Layer 2 of a small transformer language model trained on English Wikipedia (8 layers, counted from 0, width 64).
Take only the direct path to the model's output, skipping the later layers: a vector added to the residual stream pushes a token's score in proportion to its dot product with that token's output vector.

Output vectors of the tokens that the questions are about. A number n stands for n times 0.024.
"apolis": 2 38 -1 -83 10 -19 25 -34 9 71 -4 -12 41 -13 -2 31 -24 -11 59 -48 50 -31 56 41 11 13 -2 42 2 -37 17 49 54 31 -36 -5 -9 19 18 41 -17 -62 11 -13 -18 41 14 3 5 -59 14 10 -5 -22 28 -37 -62 -23 0 -13 -7 -41 44 -1
"ynasty": -36 0 -38 -41 -5 16 55 27 1 23 -1 -26 23 -38 36 -7 -10 -40 -8 -66 28 27 -16 39 67 26 -31 -14 -23 8 24 38 -4 19 -14 32 -39 8 -10 48 15 -10 0 28 35 47 -51 0 -17 -33 6 -28 -7 -7 54 -14 1 -39 -2 -14 0 9 1 -10
"ement": 8 26 -27 -76 -25 -9 -2 13 21 67 28 -26 -1 -35 43 -7 22 -18 32 -60 17 -2 -1 29 6 -14 -16 -12 -82 -7 2 18 -16 -3 19 36 -4 33 -32 30 2 5 84 26 25 -33 10 10 26 1 -10 36 26 -18 4 17 -20 -12 57 -6 -35 15 29 -22
"\n": -9 50 -10 -18 7 10 51 13 -13 -21 18 -24 2 -19 -43 -6 -12 -8 48 11 -11 -5 -11 -11 -18 -31 -49 12 -38 2 -5 -29 -13 -1 34 -26 20 26 11 -17 -7 18 -23 -8 -7 -23 35 23 6 -11 -18 -12 7 -7 -2 8 -6 2 -21 -40 -13 -19 -9 38
"spec": -29 5 -18 -17 1 4 27 32 28 17 -43 -54 31 -38 20 1 -44 -14 29 -6 1 27 7 4 41 -20 -24 20 -4 -8 11 35 7 9 -3 20 -6 -2 -6 -19 -34 -37 15 39 25 -3 -22 -11 -6 -5 43 29 3 -21 -15 -54 -1 -25 -2 -12 -58 -36 4 -29
" War": -3 15 -28 -15 -16 -27 16 9 25 45 -13 2 -15 -16 18 -4 -22 -27 13 -18 31 -9 6 31 31 22 -30 -3 -15 -10 -6 19 33 33 -26 -21 -15 -20 20 26 6 8 5 -12 8 11 -20 20 -21 -38 3 -5 2 -17 6 -15 -10 1 -3 5 11 -24 20 -14
"overs": -34 23 19 -23 -31 -2 3 -7 28 22 -2 -13 12 -6 55 19 19 -20 -1 -20 48 -34 -2 6 20 -36 4 -15 -52 -5 19 6 10 27 -17 26 2 17 24 4 19 10 43 12 -7 6 -50 4 -4 18 -34 16 4 -7 26 -28 28 -30 -37 22 -3 -15 11 -45
" former": -7 -3 -10 -10 -1 -10 3 15 22 29 -18 -23 17 -2 5 37 9 10 -7 -6 16 16 -8 9 8 10 -30 15 19 -5 -5 6 17 -1 -18 -14 17 -17 -2 -3 -18 3 13 5 41 25 6 -32 -27 13 -12 3 9 -31 28 -5 4 -4 4 -13 -21 5 30 -18
"eta": -20 7 -3 -26 -47 -3 9 18 -9 16 -1 -31 9 -33 10 42 13 -27 14 -27 25 41 2 4 31 21 -3 31 -33 -10 3 50 12 23 -34 -2 -12 28 -23 8 -18 -9 22 11 -12 20 7 1 -3 15 25 17 18 -2 9 14 -29 -15 23 -32 -14 26 -4 -31
"ci": -37 12 -24 -16 -45 -23 19 16 49 6 20 -52 21 -9 40 -10 7 5 26 -12 15 51 -14 -15 21 21 -3 8 -48 13 15 25 19 6 -19 -8 -23 41 18 -12 5 21 33 -8 56 -3 -8 7 14 35 -11 -6 0 -7 22 -9 -14 -13 35 3 -17 6 2 -47
"izes": -15 49 -15 -14 -39 6 -27 7 -8 11 10 -34 39 -30 51 25 -30 18 47 -54 45 31 14 -5 12 -44 -26 31 -54 -20 45 25 29 27 -29 30 -8 2 -36 6 41 -19 21 55 -11 39 25 4 -21 -30 16 70 -39 -19 54 -37 -9 -18 10 -16 -10 -19 26 -6
"hes": -7 4 -21 -30 -19 12 3 16 56 48 -18 -31 47 2 47 -39 -34 36 -1 -8 27 -3 -16 -5 -18 -1 7 19 -79 -35 24 46 13 19 8 -4 6 33 2 1 14 -10 63 2 1 2 -11 11 -21 -43 -26 -12 28 -5 37 -1 -9 -12 0 27 -28 -15 25 -37
"owever": -48 33 -5 -36 -14 45 15 18 44 44 -9 -85 -5 -14 4 18 -16 -3 16 -52 -11 31 -16 43 39 15 2 35 -62 -31 52 54 9 2 9 8 -25 -38 28 29 -6 6 -5 28 20 8 28 -33 -37 -19 5 1 14 -6 22 -64 -16 -45 -27 -25 -29 -44 93 -9
"illery": -34 13 -22 -49 22 -55 41 11 9 30 -11 -44 13 7 10 28 -54 -16 4 -10 15 -14 38 42 6 9 -37 11 -35 -12 23 3 6 29 26 17 -29 31 26 26 -7 -34 55 56 -32 15 -16 -15 11 -56 21 19 -32 -25 60 -10 -34 -23 54 -25 -42 -16 38 -49
" It": -16 -2 -3 -25 -17 -27 -10 46 14 -14 17 -2 0 -13 -5 6 -18 17 7 -3 17 13 -13 24 23 -5 -4 -4 -23 -16 -22 0 -3 -6 12 -25 17 -34 11 23 -30 -32 -10 -6 37 -4 -15 -13 -24 -27 13 25 1 -26 -9 -15 -13 -8 0 -1 -7 0 -17 -24
"]": -30 4 -10 -8 -17 -18 -44 -19 -5 -5 -9 -39 5 -16 35 28 35 17 -3 -52 38 8 -2 -5 38 -20 1 48 -35 -23 32 46 -12 34 -33 -1 -28 -50 33 33 -28 -16 36 66 38 -11 -43 31 -5 -43 -14 16 -5 -18 -9 0 -25 -8 18 -66 3 -22 32 -17
" (°": -57 -24 -59 -43 -49 5 20 41 37 38 33 -39 -11 4 47 12 -29 1 -9 -67 -40 47 -9 11 -21 8 9 -7 -64 -36 -2 11 26 27 -13 49 -63 16 30 -6 -40 -8 59 47 0 66 19 -3 -39 -35 32 26 -10 -25 21 -30 -18 -41 41 -2 -61 25 54 21
" towards": -3 -13 -12 -28 1 22 46 20 27 1 22 -15 0 -18 30 -8 -16 21 17 -15 8 -1 15 22 37 -9 34 -41 -40 -9 1 4 4 8 -31 14 -4 -1 0 -10 -20 -5 49 24 -17 5 -28 -21 -13 -3 -2 5 -5 -27 21 -14 7 -4 -2 -25 -8 23 3 -6
"eball": -53 20 -19 -67 -53 -48 -16 20 59 60 -31 -74 7 -12 26 26 14 -36 21 -52 0 -33 14 0 -19 36 -25 36 -78 -45 42 14 11 -8 -29 -4 -49 41 -2 26 -53 -31 67 16 31 37 9 -20 -45 -30 -16 5 5 -17 32 11 -15 -22 20 -36 -47 31 11 -18
"})\n": -43 3 -15 -53 -17 -35 40 67 -14 27 -32 -66 41 -50 54 -4 -6 7 -9 -41 18 -26 -3 8 -24 -16 -27 30 -23 -43 6 23 10 29 -4 18 -35 22 22 -5 -78 -57 26 38 30 38 -31 13 22 20 -19 45 43 -39 -8 -4 -26 -38 21 -4 4 19 13 -9
"ared": -25 -29 -11 -33 -26 -27 -7 -3 10 24 7 -22 17 -13 3 -7 -10 26 1 -37 14 -7 46 -5 9 -1 -15 6 -42 4 31 8 -12 72 -33 -10 19 -7 -24 16 -47 -3 36 -27 12 4 -2 -12 -29 -1 31 30 -15 1 20 -22 -41 -24 -1 24 -20 38 27 -36
" Jr": -22 31 -36 -32 -2 -5 4 2 -8 2 19 -27 -9 8 31 36 23 -33 9 -8 -10 18 -34 3 0 9 -3 26 -25 -1 10 6 14 24 -23 -12 -12 21 30 -3 -28 -18 34 11 -18 16 -24 -22 -13 -31 -19 24 -9 -28 37 -22 -23 -9 23 18 -30 -4 25 -42
" sq": 24 12 -38 -25 -2 -48 24 49 42 -1 2 -73 37 13 41 16 9 -8 -12 -49 -1 16 -6 31 -11 10 -48 0 -18 -6 -3 6 -21 69 -13 15 10 -23 5 7 -36 -31 6 13 14 16 1 -7 2 -38 18 35 30 -43 -12 -39 -23 -35 44 -37 -42 -11 14 18
"inent": 32 -7 6 -25 -8 -30 26 48 19 47 -51 -39 -1 -37 7 8 -30 -5 62 -8 32 12 6 36 62 10 6 36 -36 -25 50 39 9 24 5 34 -5 -6 -25 23 0 -20 31 57 -16 27 7 -23 10 -37 34 39 -9 -25 40 -14 -26 -24 30 -22 -21 -10 8 -19
" founded": -8 27 -41 -70 8 -30 19 46 24 -1 2 -57 11 -15 57 42 -8 -26 -5 -26 9 -7 10 6 18 4 19 9 -32 -3 12 30 28 -9 -9 -4 5 33 -23 21 -19 -7 16 -18 -11 32 -17 -24 -34 18 -10 18 -38 -32 50 -10 -5 -8 21 -26 -36 -5 9 -16
"uary": 7 58 -53 -56 -34 -35 5 49 14 68 -31 -38 24 -21 95 12 27 -4 47 -67 38 37 -32 10 38 44 -6 -57 -39 -32 21 17 41 24 4 58 -24 21 43 4 -27 -36 49 37 30 -12 0 -8 -10 27 38 -18 -17 -19 69 7 -27 -19 -45 13 -43 -22 17 -12
"′": -55 44 36 12 7 3 32 -11 -11 30 -4 -63 -10 9 18 24 -21 24 45 -23 -2 44 -33 46 -27 47 -23 -2 -23 -2 -1 19 -17 45 -23 25 -29 25 20 20 -9 -44 -19 14 25 8 -10 -6 -2 -55 -15 -15 -16 -34 3 -76 -42 -30 22 -23 -35 13 3 -14
" III": -30 27 -55 -12 -19 -10 -10 -9 -9 3 -2 -24 8 -1 15 17 -9 -3 -4 -7 1 6 -11 25 19 -2 0 -26 -33 -11 3 27 -10 -7 1 6 -31 1 44 8 -13 -11 10 2 -2 11 -23 21 0 -5 -13 11 10 -22 39 8 -19 -2 10 10 -5 22 5 -15
"ranean": -42 12 -70 -55 -19 -63 74 8 20 20 -22 -14 34 -27 43 36 -45 22 45 -59 -15 31 -15 -13 71 -9 -43 -37 -53 -14 42 95 -15 -17 -32 72 -32 23 21 -5 -22 -43 10 31 25 10 -48 -8 -21 5 -2 22 13 -36 9 25 -18 -30 56 23 -46 -45 58 -67
" Insecta": -58 -3 -16 -36 -46 -5 8 25 25 51 20 -25 35 -40 60 24 -30 -26 14 -48 5 -8 1 21 21 -6 -54 11 -17 -41 50 55 -2 1 -49 2 -30 66 18 75 -13 -43 46 12 -11 36 -38 -4 -6 9 -35 61 24 -37 19 -22 -4 -52 44 20 -43 8 42 9

Output weights of attention head 0. The head adds the sum of these rows, row i times number i of z. A number n stands for n times 0.0034.
o0: 15 4 57 0 -17 21 10 36 10 54 7 36 36 -12 12 25 -26 16 1 21 15 -28 6 5 4 -15 17 8 11 -10 -16 13 23 -1 12 33 -1 -4 32 -41 -16 14 10 20 -27 -26 -10 -66 -23 -13 55 -27 24 -24 -4 -6 26 -5 30 5 14 22 -5 2
o1: 22 25 -7 -12 4 10 -9 59 -12 -34 19 25 30 23 -7 -10 8 14 33 19 -14 2 0 -17 43 -41 -18 -45 31 -25 -2 -28 0 -27 -30 -20 13 -32 1 27 8 23 -10 -5 19 1 -8 -31 -5 -4 -70 -4 25 -17 13 -7 30 9 39 -10 10 32 -8 -9
o2: 27 -4 8 25 -25 33 17 14 7 -3 -5 19 -6 -9 26 33 16 11 14 -17 47 -2 -13 -8 -23 -10 47 -35 -10 -3 26 -17 -2 -3 -46 16 -17 -24 8 -16 -25 -64 -18 -30 20 -6 8 2 -25 3 -16 -1 46 5 43 -11 -31 32 -21 26 38 28 1 40
o3: -52 1 -21 24 16 -21 33 17 -22 -24 -1 -30 -25 -3 20 -17 -18 -6 -5 -13 0 15 -22 -33 -8 8 6 -4 -19 66 29 16 -15 29 19 21 4 3 23 18 25 21 8 2 -35 -6 -29 44 6 19 -39 64 -44 -12 26 9 -18 -10 6 -16 -33 -26 -15 -39
o4: 0 -2 3 -37 33 12 39 -24 36 -10 7 19 17 -42 12 -6 -13 7 13 -37 13 -6 -5 -40 23 5 3 -18 -48 22 5 33 -16 15 62 8 -10 49 -5 -15 5 27 67 -4 -34 -5 -33 -24 -8 -17 0 -22 6 1 -8 26 14 -58 -9 -17 -11 -2 23 76
o5: 21 -3 44 -8 -14 -13 -12 29 -45 23 -22 -1 -15 -4 -10 -4 0 33 25 37 9 0 32 48 -9 -18 -8 26 9 1 -3 35 -16 -9 -21 19 -12 -37 51 30 -22 -8 -30 2 -13 -22 26 -31 -12 -16 -3 11 -15 -5 -4 25 33 -25 34 6 -27 7 32 31
o6: 8 19 15 -5 -41 18 -43 33 -59 -15 8 7 34 -12 -41 23 17 7 -19 -2 -11 73 31 15 -9 -10 30 24 42 -29 34 11 34 -37 -14 18 -34 20 -22 14 18 25 -27 -4 -5 -3 29 19 -68 32 8 -4 -5 -12 -13 -29 -11 4 18 -5 -29 18 -26 33
o7: 10 32 8 -33 20 20 12 -16 -33 -35 21 9 14 -13 10 -8 -18 49 -18 21 39 -2 -12 -54 11 -32 30 13 -16 31 -38 -2 -26 19 9 -32 59 -27 -58 -30 -4 0 -16 18 11 15 -4 -9 -20 54 -33 -11 -20 -4 -16 -12 -32 2 -5 31 -53 13 -14 32
o8: -35 10 5 9 -14 16 18 -14 10 22 44 42 6 -12 -2 24 18 -73 28 12 6 12 23 1 -31 34 -6 -14 -21 -24 -8 83 21 -4 0 -6 -31 54 -18 3 9 -33 22 30 9 12 -32 -6 21 -16 8 5 1 -14 -9 59 46 -32 17 58 1 -18 -8 30
o9: 2 -13 15 20 -4 -22 -27 5 -34 22 45 -15 -6 24 -41 37 -16 -45 0 -46 -4 -32 9 6 0 36 -36 20 21 -20 -5 12 -18 -3 -33 -39 -22 12 18 -15 16 0 -17 -22 -43 40 32 -25 36 -1 12 -17 18 18 -21 17 -21 38 38 -29 3 -16 -26 -2
o10: 50 -5 18 -12 2 -18 -7 44 25 0 -52 4 -7 9 -11 25 -11 -17 2 5 15 -17 11 -11 19 57 -46 58 7 -6 -20 27 0 -30 7 -28 17 14 0 4 -12 5 18 5 -2 -35 -60 6 10 42 27 14 -13 -20 10 21 -23 -16 -18 -8 24 10 44 28
o11: 15 -9 -9 -60 13 1 -12 17 19 59 -28 -21 -1 -43 3 -1 -38 13 -34 0 -14 -2 13 -7 28 14 -6 -3 6 20 -43 -23 63 -4 5 -5 -28 17 -58 15 13 0 22 -12 -50 59 0 1 -26 0 -4 10 -13 -18 17 -50 43 -28 -5 4 -9 25 6 24
o12: 26 -18 7 38 31 -18 -39 1 -14 30 -42 -39 -16 38 8 32 31 -30 -7 -29 -6 21 17 13 5 -3 25 5 -32 3 -26 18 -13 -16 24 -6 -22 -18 -19 0 4 23 38 -35 -22 18 5 -28 24 -20 -11 -9 -31 -25 1 5 -12 9 -15 -50 -54 -5 2 -11
o13: -36 24 9 0 -4 21 -32 20 -22 19 12 2 5 4 -29 -13 -25 -2 -4 -7 24 -7 -38 33 -28 2 56 -5 -25 38 3 7 24 13 11 40 -49 -14 28 -16 -56 10 2 17 -64 16 -27 -8 26 -28 -5 -41 10 8 29 -18 0 -23 15 20 -41 -2 -26 3
o14: 7 -31 -7 -16 4 -36 -30 -2 -14 -15 -15 31 45 -26 3 22 -14 -7 42 69 62 26 16 33 11 -18 -9 2 9 -17 -23 14 -25 -8 1 -34 19 -38 -16 35 -15 6 -53 -4 -41 4 -28 -4 23 -2 25 -55 -12 69 -27 39 -9 -8 -21 28 -39 -18 -44 17
o15: 5 -19 0 -54 -33 -13 2 3 26 -14 2 35 -4 45 -20 -15 13 -10 36 -16 -38 -22 -1 -39 -45 -29 -22 19 25 -21 -20 -8 -55 26 -12 -23 5 -30 3 29 0 -21 4 -18 -38 27 5 55 -2 -51 -23 -5 22 -11 39 19 7 1 35 11 23 12 16 42
o16: -31 -62 -4 -7 -38 -15 49 -22 0 40 -15 19 23 -25 -9 -48 -9 37 -12 -29 -41 -36 -8 35 18 -48 -10 22 27 -6 32 47 -21 9 -26 19 31 -10 -8 -17 -11 -5 56 18 -6 -21 38 47 2 -24 27 -43 -22 10 11 9 -21 0 -7 11 3 11 -24 -9
o17: -5 -24 9 -6 0 48 -10 -23 1 -53 -5 -26 2 40 -27 -15 27 1 31 -38 -4 8 5 -22 -37 -15 20 17 9 -52 21 4 -22 -8 -9 -25 16 -13 -11 35 -26 20 -46 -4 12 25 -14 -15 18 3 15 -4 -56 -67 -8 6 38 -95 28 -56 -2 10 34 -6
o18: 26 27 -18 -14 -6 11 27 -16 21 -14 13 0 15 36 -27 22 34 -29 21 -24 2 -35 15 4 57 28 -21 19 6 -26 28 20 7 8 11 12 -29 -8 9 -1 -15 -9 15 -2 -38 -10 14 22 -25 16 -5 -30 -10 -26 30 33 14 -19 -18 25 27 -2 -12 13
o19: 1 -9 -13 13 2 -27 -3 -26 12 17 -17 -40 47 -28 51 -37 -31 -9 34 -2 11 13 22 0 -28 -43 -10 -58 12 -17 -7 -43 10 -34 -2 2 9 39 -23 2 45 -40 -45 -28 -31 14 -11 48 0 -17 -37 29 -27 52 59 36 -28 13 -29 0 -21 17 14 18
o20: 18 55 8 15 6 -8 1 -5 4 21 7 12 -27 -42 64 -30 -36 -5 42 50 -2 -20 5 42 6 -26 -11 -16 -1 -12 -15 8 28 -8 1 -14 -1 -22 1 6 9 -23 -24 -10 39 24 -29 -25 11 -34 -22 -23 18 27 8 1 11 13 48 25 -11 13 33 -8
o21: 13 15 -23 -4 36 0 -18 -16 11 -48 20 35 -24 -2 26 3 6 -18 27 2 2 -4 -17 12 -8 64 29 0 -28 31 37 25 -40 3 -5 33 -25 -8 35 -7 5 6 -24 -32 -25 21 -23 5 7 2 0 -35 23 9 63 22 -29 -10 -13 29 -30 1 -26 17
o22: -31 5 9 1 -40 0 -43 15 35 22 0 12 -25 11 -12 -23 14 2 20 8 8 -26 30 -36 -6 0 26 20 -21 -16 -17 11 11 9 34 14 -16 -27 -61 6 24 45 -31 11 46 8 25 -5 -68 -16 -5 -6 -14 12 -7 -41 48 35 -24 -43 -59 9 43 -7
o23: 14 -17 -2 -53 26 4 12 13 61 -53 14 -2 -30 -34 13 -60 -36 28 17 24 -1 29 4 19 40 -35 28 9 1 2 3 -16 -20 8 -30 -10 -31 -29 -14 -41 -19 22 17 50 -4 -16 -23 -17 26 -37 -15 19 -16 -12 -3 -23 56 1 2 -22 -17 -1 41 13
o24: 29 1 -62 -7 -18 8 -17 -11 32 34 -4 22 71 -27 11 34 12 -23 21 26 13 12 13 37 5 1 -20 63 33 -19 26 -5 8 -20 -24 26 7 -41 -42 -9 -16 14 5 -14 -5 -12 -4 19 30 26 -8 36 28 6 -48 -14 -4 11 -29 -7 -5 55 42 -7
o25: 31 -58 15 -11 8 -94 4 -14 -2 32 -64 -12 14 14 -1 5 -80 41 44 -8 -11 -23 31 -27 3 -24 -15 -51 -4 -8 24 -16 -22 -20 -3 11 4 13 -31 11 -19 -14 28 26 -14 8 -35 42 33 -17 41 16 51 -37 -25 60 10 26 -2 -16 10 0 14 16
o26: 4 1 -42 28 36 -22 29 -20 29 -5 1 -17 -12 -18 -13 -12 -8 -64 17 15 -45 15 6 62 29 -2 -6 -14 -16 42 1 22 11 -29 44 4 -33 -37 -25 28 1 -8 -20 -7 35 -51 -15 -6 8 -62 3 -17 15 6 11 40 -36 18 -21 -44 13 -38 -36 -16
o27: -16 -26 -34 5 25 17 16 13 -17 -15 -9 29 -23 -20 29 23 44 1 1 -56 27 -18 33 -13 33 -14 11 7 -11 25 -7 -12 10 22 6 -4 -39 44 12 13 36 -11 13 3 6 63 -27 23 43 4 -22 -13 11 12 14 8 7 47 -11 67 -5 -16 14 1
o28: -26 -9 -24 11 16 -33 -19 -7 10 19 -10 10 -20 -10 -39 11 24 -34 38 1 -3 17 37 12 -3 15 -11 -1 15 3 -8 -37 -26 25 -4 -7 -36 94 13 43 6 7 27 -34 8 -7 3 -11 4 10 2 49 10 -40 -5 -7 13 -9 38 48 -6 23 21 3
o29: -17 1 10 -21 -54 -36 -41 16 14 47 -2 30 22 -50 -29 9 23 3 33 19 18 -31 -15 14 -22 40 12 10 -7 9 8 8 36 -52 -6 29 -21 -7 -19 -35 49 13 30 -18 15 -35 -8 -6 17 38 53 -1 42 -2 -15 1 0 -28 1 12 -1 -36 -4 -1
o30: -47 -10 -9 -24 3 29 1 -8 18 -33 19 32 -2 3 -3 -18 20 20 95 -29 -7 11 -22 10 -17 54 34 -20 12 28 -37 37 43 -11 -3 -18 1 -27 -16 40 75 3 10 11 13 -41 -13 10 32 25 -44 -5 13 1 -25 -3 23 -8 67 39 -18 12 5 82
o31: -63 -19 12 35 -10 -15 35 10 -9 14 46 16 14 -40 51 -44 -31 8 -6 -36 21 -18 -15 -6 -66 -11 -62 33 -47 -38 -7 -29 -22 5 -11 19 -36 69 16 -4 22 -44 6 -17 13 2 -4 25 22 12 -18 6 -16 10 -15 8 47 -7 -28 17 42 -3 -4 -5

Each question shows a token from some text and the vector z that the head gathered there. A number n stands for n times 0.025.

"The": 23 6 -19 -3 5 14 15 -20 -3 -18 6 1 26 -7 -7 -2 5 -22 -15 -27 0 20 26 7 -3 -9 20 -37 -11 6 4 -24
Which two tokens does it push up most, strongest first? "owever", "inent"

" |\n": 3 9 -17 -20 -11 11 -1 -8 -2 -5 -3 10 9 6 8 1 13 11 -12 -7 5 -9 25 7 9 18 2 -10 0 -3 -5 -15
Which two tokens does it push up most, strongest first? "inent", "spec"

" |\n\n": 23 26 -14 -8 -1 17 14 -17 0 -8 3 -2 9 3 0 0 13 8 -15 -15 0 10 40 22 -4 4 12 -25 -4 4 8 -11
Which two tokens does it push up most, strongest first? "owever", "inent"

"==\n": 24 7 -17 0 9 12 11 -18 0 -18 1 11 26 -3 -10 3 1 -15 -11 -21 1 23 26 14 -10 -13 13 -28 -9 0 4 -20
Which of these tokens does it push down most? "})\n"

" ": -1 3 -2 -4 3 -10 15 8 -10 5 2 12 -1 1 -4 -4 -1 -12 -1 16 -7 1 7 6 19 -12 -7 -21 -8 1 -4 -6
Which of these tokens does it push down most? "ranean"

"u": 7 -8 -5 9 -12 -17 -1 -18 -5 29 -16 -27 -23 17 5 -10 -17 -42 17 -6 -15 1 5 -10 0 -4 7 40 -14 14 1 8
Which of these tokens does it push up most? "uary"

" D": -5 10 2 -9 -23 -5 6 6 1 6 -2 -6 -14 -13 3 -8 -3 -11 -7 -7 -12 3 2 -29 11 -11 7 4 -7 -2 -7 -13
Which of these tokens does it push up most? " former"

"ST": -4 -5 12 15 -19 -7 2 -7 -5 9 -25 -4 -16 16 -4 11 -6 -42 1 -1 -7 18 -24 -27 -20 -3 24 40 2 1 -8 0
Which of these tokens does it push up most? " III"

"ansion": -4 -18 2 7 4 -13 -22 20 -1 4 -15 -3 10 6 0 -6 23 -25 1 8 -1 4 -9 -5 -11 6 -12 11 -11 -1 17 23
Which two tokens does it push up most, strongest first? "hes", "overs"

"3": -1 12 -10 -20 4 27 -2 -18 -14 1 -7 13 -3 17 5 12 6 -4 -8 -10 7 -11 26 6 10 9 12 -7 8 5 -10 -9
Which of these tokens does it push up most? "inent"

" NZ": -10 6 9 -13 18 16 5 -10 -9 15 3 4 -16 25 15 10 -6 -25 2 -3 -6 6 3 -7 12 -8 14 8 13 20 -5 -4
Which of these tokens does it push up most? "apolis"

" members": -7 2 14 2 -10 -11 -10 16 -12 4 -26 -3 -11 -16 4 10 -15 -4 0 36 -3 24 -1 11 -7 -6 -13 12 3 -41 -14 0
Which of these tokens does it push up most? "\n"

" T": -10 -1 23 -8 -19 -30 6 -21 3 14 -10 -13 -24 5 -8 -21 -10 -49 8 26 -16 25 -4 -27 -10 -38 20 24 7 -5 6 1
Which of these tokens does it push up most? "uary"

" with": 12 3 17 -20 -7 -2 -11 -1 -2 -21 -13 -3 -1 -12 -7 -2 3 -23 -16 26 11 0 8 9 -23 -6 -15 2 -28 -6 -6 22
Which of these tokens does it push down most? "eta"

"2": -1 -1 -1 -2 1 -12 6 7 -8 2 -3 11 -1 4 -4 -2 0 -14 -4 24 -4 2 5 11 9 -13 -9 -16 -6 -4 3 -2
Which of these tokens does it push down most? "ranean"

"0": 7 -1 6 -5 35 15 -20 -2 22 -17 8 -10 6 -4 17 24 -3 -8 5 -5 26 13 -18 11 -9 29 20 -10 -5 1 17 -31
Which two tokens does it push up most, strongest first? "ranean", "inent"

"5": -10 12 -6 -8 18 5 17 13 -8 8 9 9 -9 -5 7 15 14 4 9 -1 -25 0 9 -10 15 -1 -4 9 -7 -5 -6 -16
Which of these tokens does it push down most? "′"

".": -11 -2 -7 11 -10 7 2 14 -25 0 3 -13 8 -10 0 20 13 27 -9 0 -11 0 17 4 5 6 5 3 -4 -32 -6 -9
Which of these tokens does it push up most? "]"

"ac": 2 6 0 17 -1 -19 -12 -7 -4 14 -12 11 -9 18 -14 4 -6 -14 8 -9 -19 12 14 1 -2 -1 23 36 7 5 -4 2
Which of these tokens does it push up most? "ynasty"

".\n\n": 18 13 -10 -3 -5 13 10 -10 -3 -22 3 -1 14 -2 -2 5 6 1 -13 -30 3 18 36 17 5 -11 6 -31 -14 5 11 -6
Which of these tokens does it push up most? "owever"

" the": 6 4 26 -21 0 8 -9 7 -6 -19 16 12 -6 -2 -1 -1 -3 -32 -18 -3 11 2 7 14 5 17 -29 -1 11 2 -14 18
Which two tokens does it push up most, strongest first? "})\n", "hes"

" |": -12 15 1 -2 -5 7 15 7 -7 4 8 0 -12 -15 -5 -4 -10 -4 3 -5 -17 0 8 -23 16 -1 8 4 -13 -8 -13 -19
Which of these tokens does it push up most? " former"

" January": -11 12 -20 -1 10 -4 1 11 -6 10 -3 -15 2 -6 13 10 6 -2 -5 -3 -11 6 7 -3 2 19 4 -2 -13 -8 -13 -10
Which two tokens does it push up most, strongest first? "\n", "]"

"7": -2 8 1 -10 11 -3 25 15 3 19 12 5 -2 -7 15 3 12 7 5 1 -19 8 -5 -17 22 -4 -4 0 -6 1 -4 -17
Which two tokens does it push up most, strongest first? "eta", "apolis"

"1": -7 -7 -14 -2 -2 4 -16 6 -1 17 -5 -22 11 3 14 23 8 26 1 29 1 13 7 22 -11 25 -7 2 -6 -36 -13 -11
Which of these tokens does it push up most? "illery"

" Johnny": -16 10 2 -2 23 5 -3 7 -6 3 3 2 -19 1 -6 6 -3 -18 4 -8 -19 13 10 -18 10 -5 8 8 -11 -2 -10 -9
Which of these tokens does it push up most? "\n"

" Am": -21 -6 2 20 1 -15 -45 -4 6 7 -15 -20 15 3 10 -11 -26 -7 17 -3 6 27 -29 6 -29 -42 24 80 -33 -30 41 4
Which two tokens does it push up most, strongest first? "ynasty", " Jr"

"9": 10 -1 2 -13 10 10 -24 21 14 -8 2 -14 2 -9 -4 21 16 -3 11 9 12 4 7 11 14 30 1 -10 -15 -13 20 -20
Which of these tokens does it push up most? "ranean"

" records": 3 8 15 -2 0 -10 -8 13 -8 6 -11 1 -8 12 -4 1 -20 -16 -5 -3 -1 17 23 16 -1 -9 -13 -1 -17 -20 -2 8
Which two tokens does it push up most, strongest first? " towards", "overs"

"6": -7 10 -5 14 -16 19 -21 8 -24 -4 -4 -4 0 -16 -8 0 -2 1 5 2 -7 -8 -16 3 11 8 11 -11 -9 -35 -19 -18
Which two tokens does it push up most, strongest first? " sq", "]"

" Opponent": 3 10 -1 -7 30 13 11 -4 -17 30 0 6 -19 15 17 14 1 -23 2 -10 -7 -1 9 -1 4 -7 14 -7 7 17 -2 -4
Which two tokens does it push up most, strongest first? "apolis", "\n"

" Dead": -19 -10 -14 49 -1 -18 -43 -5 -7 15 -10 -2 1 22 4 3 -22 -9 1 30 9 25 -13 -11 -35 -5 6 31 -15 -13 36 21
Which of these tokens does it push down most? " former"

";": -11 4 -1 -1 -3 -15 -4 11 -1 2 5 0 -4 -8 4 -3 -9 -6 -7 11 -6 8 1 -19 2 -17 -2 14 -12 -6 0 -8
Which of these tokens does it push up most? " founded"

" over": 20 -6 35 -14 10 7 -13 -15 16 -12 0 1 26 -17 -2 11 10 -20 8 -5 19 15 7 -10 12 6 -35 -4 27 10 -13 36
Which two tokens does it push up most, strongest first? " Insecta", "eball"

" first": -12 -24 -7 5 7 -9 -28 -15 14 23 15 15 21 -12 17 -9 12 -42 -7 10 4 5 -1 -10 1 15 20 -7 1 31 15 26
Which of these tokens does it push up most? "ement"

" Arn": -34 -2 -28 24 -14 -7 -35 -1 -8 9 -3 -26 7 15 0 -3 -37 -3 1 21 -7 38 -20 -10 -31 -24 24 52 -9 -29 -4 12
Which of these tokens does it push up most? " Jr"

" south": 22 1 23 -8 24 -1 -28 12 25 -12 5 -3 -8 -28 0 8 16 -11 12 19 34 -1 -8 -5 -7 29 19 -3 -5 -4 25 -12
Which of these tokens does it push up most? "ranean"

"4": -14 8 -2 1 12 -2 6 14 -10 7 8 1 2 -9 2 5 -1 -3 3 6 -12 5 10 -7 5 -5 -7 10 -14 -8 8 -4
Which of these tokens does it push down most? "illery"

"F": 28 6 -18 11 33 -1 -8 -16 16 28 15 34 -6 9 -13 4 2 15 13 -13 -15 17 41 37 20 38 10 16 9 21 -8 3
Which of these tokens does it push down most? "′"

",": 3 -2 -9 1 -10 7 -2 -4 -2 -2 0 -5 -3 -9 1 -6 -8 -2 1 0 4 6 -6 0 -11 -7 -6 -21 -16 -18 0 -3
Which of these tokens does it push up most? "′"